Layer 2 of a small transformer language model trained on English Wikipedia (8 layers, counted from 0, width 96). Numbers have three digits each and are written without spaces.
In attention head 2, each number of a token's query or key is one row of weights dot the token's vector x. A token spreads its attention over itself and the tokens before it by the softmax of 0.177 times query dot key.
The model reads these tokens: " st" "art" "ing" " in" " " "1" "9" "6" "2" "," " re" "n" "am" "ed" " in" " " "1" "9" "9" "8" "," " " "un" "t" "il" " m" "ov" "ing" " in" "t" "o" " the"

Query weights of the head. A number n stands for (n - 500) times 0.0018.
q0: 440566458595675640181586579561663515291431601587772603461552557534425588542444616396439432338580480634359306598453541610525496557511351474444384533455554498664522609602630647583431312446503256543417553547540533518519479634666271572527467442516543556550416290531659518279453452582349448552
q1: 584566412656476495505279519627568399414420460489450575341457613394580564671279526462462439550523437582547396418447564683606579497642499601483504535390404619577423503361771628555523365415552416439397591565428415555217543572681550274448242629630558434474755462351703342282550437476491605592
q2: 589518308471489590497449582446563312496326812585368660279555465551353605482609437491300591684548474607572548483707554394433364548307491530654484361480503334385497525368595591547417441544482573832520505256617481397488307445567602730556831417474577325563408636568664410344285533461244597476
q3: 553446572585469360515433516728266522532572373486679238390561357399338312451384360448482390654502551722693477508465692601558512458640540500639636667427363613371654380635449452425356500207364366383340491601486457634359613435483360314468566545319606593481482600506561498662693713517581494963
q4: 422528550539540564593391446329586628251354354542561682358364451459501364552532304397743474403438512571522606577546579601432303571688418490572359436575693395260642454661629429405550630488466473563396376451413462407561641678632504578445754482527503406520440513573372548572438522496493683384
q5: 607541346619301540403500647439510176432551341457535681452400656532494428358500507638617425477543474489479412646582547769524572503483493349516547484352388330709571579605485701394504405392455447648440607504381350477292498663695621518270693538712502303544537754427413387144369496524386453578
q6: 489623413451638528228365626823608506616523282623591501642596630486474629440575520415581547414545364243412372523463515702588548624515293536505711404322348634328347448620567665325537591512417417418411451672412422360350745648578429427385511460465616428442638468446466369449582418654423463573
q7: 413444527503553535514457607513422365514635826606494387635547339485399327567442474465511589488638702495436286275428524391663764622795594437496556440605496541471281442239435418688451531456490420563372362132556627605695352376433438351478722433415421632512434687322562601642493513516495420603
q8: 429473654321464444603477541542397611635360312538801574539714413393352436492562547450551480468461490302415513449421588470641625575389660573620356432587528386375541476558493438423486635416444571442470557365441537463523505483463575497382363437582545513586579637600537359578354499438529602522
q9: 340469596264560323481297381635314629528572454254620472628422526433610369464719650208431383614809370638422613469443575471476492664530346464330413437493550473544432401489361340519325374465497444644460425458554503697646471282525650532576534491326621733456307424557605464618744565553537661517
q10: 459542508484493545585617312546402212383561561568838437702325574286532427336430372439491499434563541406537395380419517454542770533433162536529547495406639583559430410626544409551443491620476332494446810587292440562508402539690567608532317515381456572664584388302564468653318474629683456590
q11: 400530643314410428585463359621498392373489405547615275658695583330413474421656491518578390416530301528357440533452670508522601643588476468498630495624599383611620532426352505445546509596526288542545522569520420634486601669452473224382507441587580526504630430352512540404512621312393589408
q12: 584345446657684359681521290285588640599429356552437538488402537455494570568237552421519528522551590666536448642524493406357482358506504587484391463549613531462650497675554476489568524458824550497429497661478466546606503436588541623474399569544609461391450478521222553568668427661523446505
q13: 410527468577602623464386498327826403184433485651607552348685518528501522759426544305408587475458428463446393634422456775581477495359343465443349594279467621501479489522396322496593448432533590457457555468477590683681352418690380427254620419437784676549707427473436583509416468618560523638
q14: 495612551472651525479441469507369499615569411473680327268477509431387501644444371314428445595556513532585615304454584383553806675518434290446327249600643505481553456582424187421390544677522355302420494573661529623432642494416492633617331398428622620331640417530498582663332450581656498551
q15: 492590455603283469546542526483441486451422313482690657426633522525628669506582425400634484497343498481537510604648449666290491742655533619498438736442552498460422417449502568416441514543458630523373302527513494233307428482483478244484566440504580344568544378241636406355263601427255521383
q16: 512457437452703386691348530457413617589559469467543552596458500543702442368397639545621554506653522451114341412374490509485594438412505494400128457674525456496391592565459572508515462511598697517439367636607323731701672542593444492731443571407571541542301441546556532693538393509527391525
q17: 779547513585396309484642499626415468660675756694364496513600427405407463298520486634572392630369415315536351416611341220581381685475563408741717413506523384480163568232605628556381400679184518412568457310449597365407412497614382467501515478705160662641511796489598475475520499376527457462
q18: 455517579362334461548591471485371304397358358340633443485414504361540536513568554672503599591490399662405766520485624524527508710462575557502470557495510426708725550655597554581525656414470458735360436637315394280437305504503478512491570549515469354355517533637654350454466537432475469408
q19: 491630350472404778421533360606385666531345553530431534683501575332735574641415489602502665591612568373579428559499499512567350596457384386524453566464282557545370499431255577420751782440470230637367628556425580571686388505695620513254388500497377424475530560544419486408399462404387440574
q20: 263452495246655593595398492670520531334554405436658560498475715413691436416428483478340266617596542338536420534625585511708624243308530612367468356455605535440602460649552347495451414402670677484535795716653448594709743310392597625229335545452569483538358458605414410403307450541609501503
q21: 488572437596483673430580501274580480638519604481580599573587408410450720564543640507476441456472530376658619593689543377471626720389335611534401497469533533408403546533547514529469520407391489566485440248543612479496447332731484575580450536486462386471529667402355532383234476459500502340
q22: 329517435574426571303477475407681444597621380475619563295567474472371580417512461367412414560414405428653665580481362462338508561541591456609555327472518422392462677526635650457491495467604417567509605485455450473399569612486560356504573567395471441504529657395464346375342567370383593640
q23: 431436557295435623429534414499577159351640502650479576548549442594414602685744537456448581292555519340493381394649508569468336469511449445439722352513718668460360549589345376552670397322638411670592572309449413560711440355735671434571482339550639664538650408420337419432362468434436541239
q24: 437645402436681450345506479523581364351599353525544343402332431686740377676350499370513478280495459536549511586537395673487474271651649481503499611642545571594499512484561427397412459332552430532391481465837605525462403370394371613479564399458397567452455452446476538515556480696633416424
q25: 609468396605352366248527474506534514644513679546430762407630407852525417425398416699520375605337474461473520550376246358444436491609316672558373318375535561439698655493455639378462497780433418568421327324497565409407415521625609486541403550642677425627505796373526458379508404474359425482
q26: 350606634437589306344601479634331622462533554434626463211538542430674378501246431615426611599551592465504591290479607742373462558895418618610565503298465424268584452476444483753398434403421386682466532466689626521482587530543573292473558515463565521590335533373506290579434492556465552671
q27: 723446360462303447591622393603319465449502257431607502393444587324411685519291547520497743365762401579621535637540687562534420408420509681513530615651534530566408480690446461417490315291580468658386419649329294489291640689722533604565456445327629557430687336599558508453559527522522548600
q28: 330362485404388485501470497406422318468530563560787508287688651624614511526429447569451754267537448646515501402433605589370449680488603407567372530601572474437614464522535686549408444502474448707476335615577602283307595467672488383481437390495483458479635506610483447552548504522295633482
q29: 251443590482607506380469461585544432587373714616491510413329470621562413257656378564637553504384430548567574585442241443439436475537428382526828444584640543588414476504376414452258581416345383382379392360656392492416528273467487460744566486515296682495490459650624469601363578555505626546
q30: 532351577374797482683449479567533575416386476496583463461224540602459388533498605510798628746548656564347624408593395562453437559430360524452609583587514397518405501459580501636585559654548323567650185584529577400637582444419493360533460376352363492427462611673195548591597583468370611385
q31: 312512522406724434521526401339429591359572384459412406517478618265769250475572594554465477404566453707319479492462567477563470279417567574526658454599708666543258457549571450580526593416502549453652432801706461488459519449449533548444497504287576481512436297625587614563538538549679423602

Key weights of the head. A number n stands for (n - 500) times 0.0014.
k0: 525581534661521421503204573590418183414356306562475415252650272522581374519595367499622596402471547405601523471473640660423338625266484544542664500452387573303419550341332310445312577386542599413483918525295400430457499646625706301377574552534605487417706575677418409529586639581661634465
k1: 303575441592451367332557538511536471589511533720541709546368241542213557456738452473559588364317488411366383583619389492325321434436525405423410609700552531556502551549199675233317443579414630509500678382452457296671673540447595572251620523490201274703640549437491435633569686550662414298
k2: 555388663664562497425565392509420509478531548616331367314465427383732532479463640363424606346371514484577562462257376554627723349607558335371531853426488653612526579500281408485568351557562493487499720423284592582595517479698543510710272490683544670453477420435559535580544624396526588519
k3: 606576489469460399547512401636663497688594379441398557623736622597398648288479515478480552407613458240370412704368482321601568683404795612308433191511521406543390596336479396420623497633501304270571629618503645398581562510464494110392465347531206532359626455526464457419483328417391510343
k4: 603528452544549582588657548658507369533612525602676617733497436652502470542375688554239375410294589298475478463414470383449559332343564340331535494315468479578409591314463650519727462632524450539519464628664520537363298561246718515385296642497655578492577432452594527392609392467585325528
k5: 527353450647665703391646680523628554520522519673502670421721355627369654383369508473532510527168329398422418859405327507421581500587377525399420590486511599395532549350521563476496457531610536483603487371362683355209498658413394177531346675239573618547630659437485324490671580668409406449
k6: 549530450584301418693664432374418604426409573347419645351442358649347628651301411574727531522305337671500581495630379353589366463740544562583609602422442485492574426436455641680703413309480401714558509397312534358392323564562514151646268756690516449589719500608494322263355619628395527476
k7: 479505661498604422513540121480495364356540518369383380457387478592760448510541458342265487398642594505379508599602594374252520647647486706574600447373459583552532723398491099547400401536595459561672442549546465656735416225565575585443525392440499681444509290562503540763511274412435618270
k8: 494588320560682481398743312471543706607602690281392591538542641396542525401524562793588305473524659581524284697379507452475436574769241504338210476479601583369533505515720637561703333415515303413621485628247523644497400414439595563404344693223446538339436363534334615515469438411717551587
k9: 595266516417602747421501582470598663288475345486293350515538595596551650593350452582560501498478746472475414519271594717556558255715838377694328698547557508439372574645406489674563425162654629454692455714639220314529624655332479691680375372319420421422596353608357584684517513596542660526
k10: 471374388625369426534618487519418530520468307544460520442258473490374271653578836402501420450517626712461449755712650831346306449668567553385340537695497444543722691403365403378573581398579780732625507552497559386393452511260657689445366447621683508320361468678259531549581408396508494798
k11: 537490374734661552381744457463528650387453431583473464603428523780505500709405355461469697567559684312570353635560471431596190478613208560610270354495560367448624543475580633416589474370330419513320411641444429454600506592450686407552499493231480448511307496418563581391595432641663299636
k12: 338659602374599407568472726684485394462545597416523488623411590286452265467538365754586511490447466475487678318368582607554552533404547544366406573496261322535600469606474638377503766622289353306451437558685524497342629730623352508339509617582404484493522412659469468606500668376301530492
k13: 443532610317574559448550419537529634549692608534683288477258402492452345431448591544414460512534622375639645527567709601373607439485494468413469308667495528261698541538310520603541629504683354289478820567508480439518330504482660525500475406355037316393407427423624683734531545519760572316
k14: 504519442427278567502524124493594544506573321423461517493396579485747402392550601529639566353641505742315361406621612387539461496371408617491546727683522613715363475385521775355564512424549233658489442624572429522559465566465654484192393325589552409573287388487553312423759564581397491718
k15: 443288452709456544196337638683524501392386587627400504499380349288193402679515587698528495342550357452375458535337436471829573272443727605564494307396346490776664461621491473547494472459412248389483695566546572531658664560480611345507504565772632648518429648276583573500526466482628438493
k16: 492700677512501615370429563244689439349411447342513429435523738398479493546830465424473410369533488584557624674513670548487208454690432653546805554369590401546628508693484499355430484270658375572602660661333472469228540567426346480251605646592511443334473566674408360269367515272481518391
k17: 420428527457563522446489432475771475504532665469516460444402225642373394489455488500353505678418694798669315559431459565456396425545511669394377456562501676448457524540623225534515414590570435511398412176563585428669510185408481662507487341262548506537524819705455624743380545374572532627
k18: 639666205585531623569434734508463669631588471659331586435556589385480679390386369457408443469592452347496295562514462728532552384425610354351481410582219518384338527488661711213591288680609549532602564466401592611240614753443311651623539607531553464636613539439475552557378552435586571691
k19: 736345467484533475724587515310350451407685560458571662539641393442453727368744565483336422542527412417439721545714530330572459382517446348326291393511438327757551558476704384402559353561397469514566171504328314496401465442217407651578608489590537517427613564521452570614505605703447552480
k20: 707586383478366328518549493460440368592587343572550448294522469315329691561299587639453836588528431663667517447252479605290268427659340574493453663415620323526661496527176652583619394465398413328486358517274399450290476678620433751540541399280588423371586286593267398442643547539667458348
k21: 433657632429567466554511382498334588498407590597413475468542549577366348404497468729520496582501631557192302538279571525751545393651540379357418669632282578476410351492435336507528292655524485403586451511551471577503482379319777491418721491516461605480594365488317684692567564568496572487
k22: 830492540551606420420448578484531631519380725444376652650456473669504453522446480623564521454499357620516393421351347372597346480413444487281545657595398534460577248490321549501331534579525565530316506466548598533411382477403395640418653573572426504643357726501518496571729533718350249554
k23: 493462422591667443618379359297313639790512618497492290523446513661751103687199463431414595718578556735473491564518634511519792530730499746594176394536363332482490464592514501541359518588448630542564443700527599487495580447360149614460553507232454401443289570440293472556538585627529504619
k24: 533441659540591302537617452551454423672386526351615472422443606446257595372530431482493592275489568338684440654476678476638518398206510771658652597371442626532511621526390482634369478672516539430677682701469346565619628522544380405527518408424658438355434496691622573588512443457434609573
k25: 282723623470272505650627504414562357378415754624590574655476490260410599542521717337811421472664550403526196633593628475393274469660493415558592520401484548671411546291504320676518624442530596489534467395453582557618429343377438345426552288457319807375521603366257592516470592437388483523
k26: 554553168397283345391540558389679231520236284401332579639521419425377437448589598429573604597624249416537374425581423525525496437321731632363395375578497531539474420730434379472701816563679668329620486483532410570486452472448409537480664323438313357305725348536761642551606716428485288359
k27: 350380541676669558483553634578501493320303424581469495372386620515511586421523496483526271540189365451653573467269418523744514676610704501319435602747250550644487687449604737231574519773587666350460541684514487322484569682445596475546608645478424184584399619515431317344476571641406471529
k28: 655516367548569599539510481421667288427557394452451721451437471522468492717369452445677356751439360242383512573560460482574645323382607464514645592525560388067443344576686614223525633562637658357617687508585468682582606447288527496453476545708393418623304618235630538492337412445864253581
k29: 574384546346519610644499392508468706470693586404494593362580508569698338553292631277376391501696728462354491386649466461480583529375333636385439567474390503444663499305471257680479289322580580647612538414752694689552539513417615559406436494398724497459421687475250526480576354385474444608
k30: 349338395413552360390562581679345701474608676274541644746660428758600611530360483708442379416522419530534604076345553416586534411573486672440674258453708595560482387563369409412759424505404650358350506561815438531499525545402209547505497523562613583442569420337774354333465465495732373420
k31: 454528417622515465594305604404457641533391263501536522576611463800336671566409347480411641505480489420601573405659488640335528451493516457268473567348511159482611228629339552544490381569669444435379476470470248523280819509512624439643706291673535255491545493379564391304637598461492530472

The vector x that enters this layer's attention at each token. A number n stands for (n - 500) times 0.026.
0 " st": 502505221473514500517495518506478522500504700515504469508497436506483490493489450532507492501464345489503510491455233444566505493496498496196499528621518487501495250552489533510506518489464461496429496206509705560511509308491492517535502624489487510776611553508505411657518909505515413499
1 "art": 485498255487511503500499511500495512497494713541508489515496393512507478458475440562517507506451364515497503484462256471569504497498499486256501524585502474502500213549499564495505519524495480495415498141502690564485499262490500514509504601484491512764602511512502436685536966504505360504
2 "ing": 508502187479503502503494519500477497506495697557497485513495420514495482481479436538510515505458383496503501488454235456593510499506496487264501511587499490500496199583492556500495521505494477497400502150510758547498489283504498518518510638498482535693578534493503438677528958513505388513
3 " in": 498510201478502498507495511496504502499498721551495476510500404504504476492486443555508495505458371488499488491431249474562506492503501483246511510589505478501492203576498559497502512513484462501424505157513753544501499284502502510510512619495487524733616552498502431679515942507513390510
4 " ": 508508204480515500508496510504501498498495717529496483497507406507504481472488441541504500502445358506499489488456271473550508497494499496234498524582500491500493211586493566504513516509461494500405503138509747556497498285503498516506507603497491536742586555473505438677520962516512387508
5 "1": 498503192471509495501492512505489499505502708551506473509511406502499481482474440551516507505430352508493499485460282470576500492497506499242498520554504490501496221576502565495500505506489497489390500155516744565496481287502506510513496625495480532747572557492505444693532961514505399500
6 "9": 497496200474513506502493513504483499512502706557505477504507395505503483472467463549514505503449348500493503490458271471561506489498505499253502525548503494500501198569501558505503509519487485493390497153506745557495499283499502516506495629492477526749583550501506449680535966516505393505
7 "6": 502502220477509503502493520504480501507505708558508474503506385504504486464469447544515506504451362505495487491464264471565508489493504500244499517550508490499499203577502557507508506515489488492389497155513748558490486294500504514503494638500481520747560548509508434690535975513501401506
8 "2": 504503217478508496501493505510494501503506720563505476509506402502500482474471440548511506508439352503495502490464283469560504494495507500233494518546507489501500189571499565503502508500489497491401499158509749558491492295499504512507494629495484536742574558496510440695529968518497381500
9 ",": 504506215481499504500492515506484505499502724546497485509508408501501474471471442548505488502453369503500503495461247466565509497494503490259504516569500476500504196580497561497504502522468484501409497157515757545497483258508496516516508633503485534742611560493504429663515950513507388521
10 " re": 506505231493504504509503509495500498497502735555499480500499398501508483487487442555511511501454364504502499490439249475529506499498504481205502515585505487501502210594496566503503516504468466496437507130500737534500498270494502505510510617502483541729612558499501432669513941512503377509
11 "n": 498504204485507500498492505501503500499501725577504485508500375499506478469491422546515518507445378509498503494468257448551511501498505491254493504560505482501498178560491555503519516505496480493405502160505741533480477282496505510514511662501499539734578553502504430713514938507502381506
12 "am": 501503211491505510497502519498494503504496718553505486503500404506497463471480469540524510504441355508503505484462253464556499492499505487274506517591498484501502197570499536503513510540488495496378500148504744558485472268494502513511505634495475545734575548501496410679533953514500395498
13 "ed": 499501202475502502503495514502487499506495710545500483511504382509500484476476453530516511503447381505502512498448255456575510509500500489280505516572498491501500189587491566496504512512494468493397504145510774528487479271500500511509504645491485548734570575496505430684529936511502374499
14 " in": 495509210483500498506497511497507500500498732554495486506501406502502481485485444554510496504454371491500487494437247470555505493501503484255512509577503480501493206580498557497502510515485468500422505144508779536496495266501503506508510628499487534743617562495503434679514939506511382512
15 " ": 504507217484512500507497511504503497499495731534497490496507407505502486468488443541506500502442359506500489491462266470545507497493501496243499520573498491500495217589494562503512514511463496500405503128504774549493494268503499511504506613501490546751587564471506438676520959514510380509
16 "1": 496503208475507495500494512505491497506502725554507481506511407501497486477475442551518506504427355509495498489464278467570500492495507498253499516547503490501497227581503560495501504507490498490392500142510769557492479271502507506511496631498481541755573567488505444693530960513503393502
17 "9": 495496218478510506502494515505487497513502725560506484502506396503501487470468463547516504502446351501495501493463266467555505490496507498263502521541501494500502205573501553503503507519488487493390497140500769549491497269499502512504495635497477535758581560497506449680533965514504386506
18 "9": 495496221479510506502494515506486498513501726560506485501506396503500487469468464547515504502445351500495502494463268467554505490497507498264503521542501494500502204573501551503503508519488486493391497140499771546491496267499502510504495638497477538758580561496506448680533966514503385506
19 "8": 495499238485505503503494518508483498509502732564508482500506394504501485471476466543515504504445350497497491494474251462553508491496508499265500524537502488500501193586504548497501503516492485492395497141504775550490481279498505509504499637497481531744573559498506443684536973514505392508
20 ",": 502506230486497504499493516507486503500501737550498491507507406500499478468472445546506488502450369503500502497464244464560509498494504490266505515562499477500503204580498556495504501522470485501409498141510776539493479245507496512515507639506485545746608568490504431666514947513505383521
21 " ": 503507228486510499507498513506502498500495735534497494495507406504500488467488444539506499502443358505500490493464264469542507496493502495249500519570498489500495218590495557502512514512464496500406503125501784543492494261502499507504505618504491553754585565469507438678520958513509377512
22 "un": 488503191484499505498499517503481502500496743550508486502509395497499487479475447541515518502437359510501499490468231461554503497491508486266504517568496469502496220585504553494498519517487481494425503149501772549488484274491503497500515654497495567751590581499501457705518920513510397493
23 "t": 502500255482503504508494510506503498507498746572504499508495390503508487474487444534516513505439360512501502489455250462556510495489508491295496504555501480501497241584496548490515512520482463495403499126498760553482491243494497504510511653491489528751593545489500443672525975505509378509
24 "il": 482500215492499507501502528501489502508500742549503500504498412505501476458465453535517511504443370497502506487450244452564503496488503493280509515580495494499501205581500544498507503511506483498393503130497769536490487282493500500510510634500475562754567557492500445689518968510512419502
25 " m": 489501233489505502498502518500501496505500729537498487500509388498500491475482446525518508501443371495503489492463243469538505500499503487238501510583502480501499224579491560508511510527465496501402505128497790544494487246503496505514509635503480538747611567496503427680523926502506384517
26 "ov": 489504217485505500496495504507498499504497749564510488508498365499494503457481442524521512502434379511501493488460254481533511497495505494279507520561503478500501180575489554495505510521491495496448498135500785555483475276490501505512512647506492551762558576508504443687513935517504365504
27 "ing": 504502209488499502501496518502483495508496729564499498508496415509492490473481443535514512504448380498504500493464235449579507500504500486281503507571497492500498214590494549499497516507494481496401502128501801534490482253502500507513508648504484551712581555488503441682525952511502379515
28 " in": 495508225488499499505498512499508499501498743559496491504501403500499484481485448551512495504451371492500487496442243469550505494501503484263511508568502481500495209580499551497502509515485471500421505130504798530493491253501503502508510633502488545747613568493504436683513936505508380513
29 "t": 502500257484503504507494510507503498507498750573504500507495388503507488473487445534516512504439360511501503490457247461554509495490508491297496503552501481501498243582497547491514511520482464495403499119498766552481489240494498503510511653492489532752594547489500443675524972505509380509
30 "o": 489502232497502508495495513507506499506503743556508493509499404503495477475487442539516510502438375515497516491459256461552498495483510495289502507578504484500502196561501561495497505516491500498407500126491775560485482260496506503515504640500476561734580564475505423704514952507505373499
31 " the": 492498248495502505509495516505502495505504734544501492503499414503500481459484452542506502501453378494504494494465240458553501494488502492271494512573504486502499195581497556514506508513485478505407503124497782542491474250503501498509498642502482545762636571486509432682516928503504381510

Token 14 " in".
Which token does it look at most, and with what share of its attention? 14 " in", with about 50%

Token 18 "9".
Which token does it look at most? 15 " "

Token 24 "il".
Which token does it look at most? 21 " "

Token 27 "ing".
Which token does it look at most? 25 " m"

Token 25 " m".
Which token does it look at most? 25 " m"

Token 31 " the".
Which token does it look at most? 31 " the"

Token 6 "9".
Which token does it look at most, and with what share of its attention? 3 " in", with about 30%

Token 30 "o".
Which token does it look at most? 28 " in"

Token 22 "un".
Which token does it look at most? 21 " "

Token 13 "ed".
Which token does it look at most, and with what share of its attention? 10 " re", with about 30%

Token 28 " in".
Which token does it look at most, and with what share of its attention? 28 " in", with about 60%

Token 20 ",".
Which token does it look at most? 20 ","

Token 12 "am".
Which token does it look at most? 10 " re"

Token 26 "ov".
Which token does it look at most? 25 " m"

Token 10 " re".
Which token does it look at most? 10 " re"

Token 5 "1".
Which token does it look at most, and with what share of its attention? 3 " in", with about 40%

Token 7 "6".
Which token does it look at most? 3 " in"

Token 11 "n".
Which token does it look at most? 10 " re"

Token 17 "9".
Which token does it look at most? 15 " "

Token 23 "t".
Which token does it look at most? 21 " "

Token 29 "t".
Which token does it look at most? 28 " in"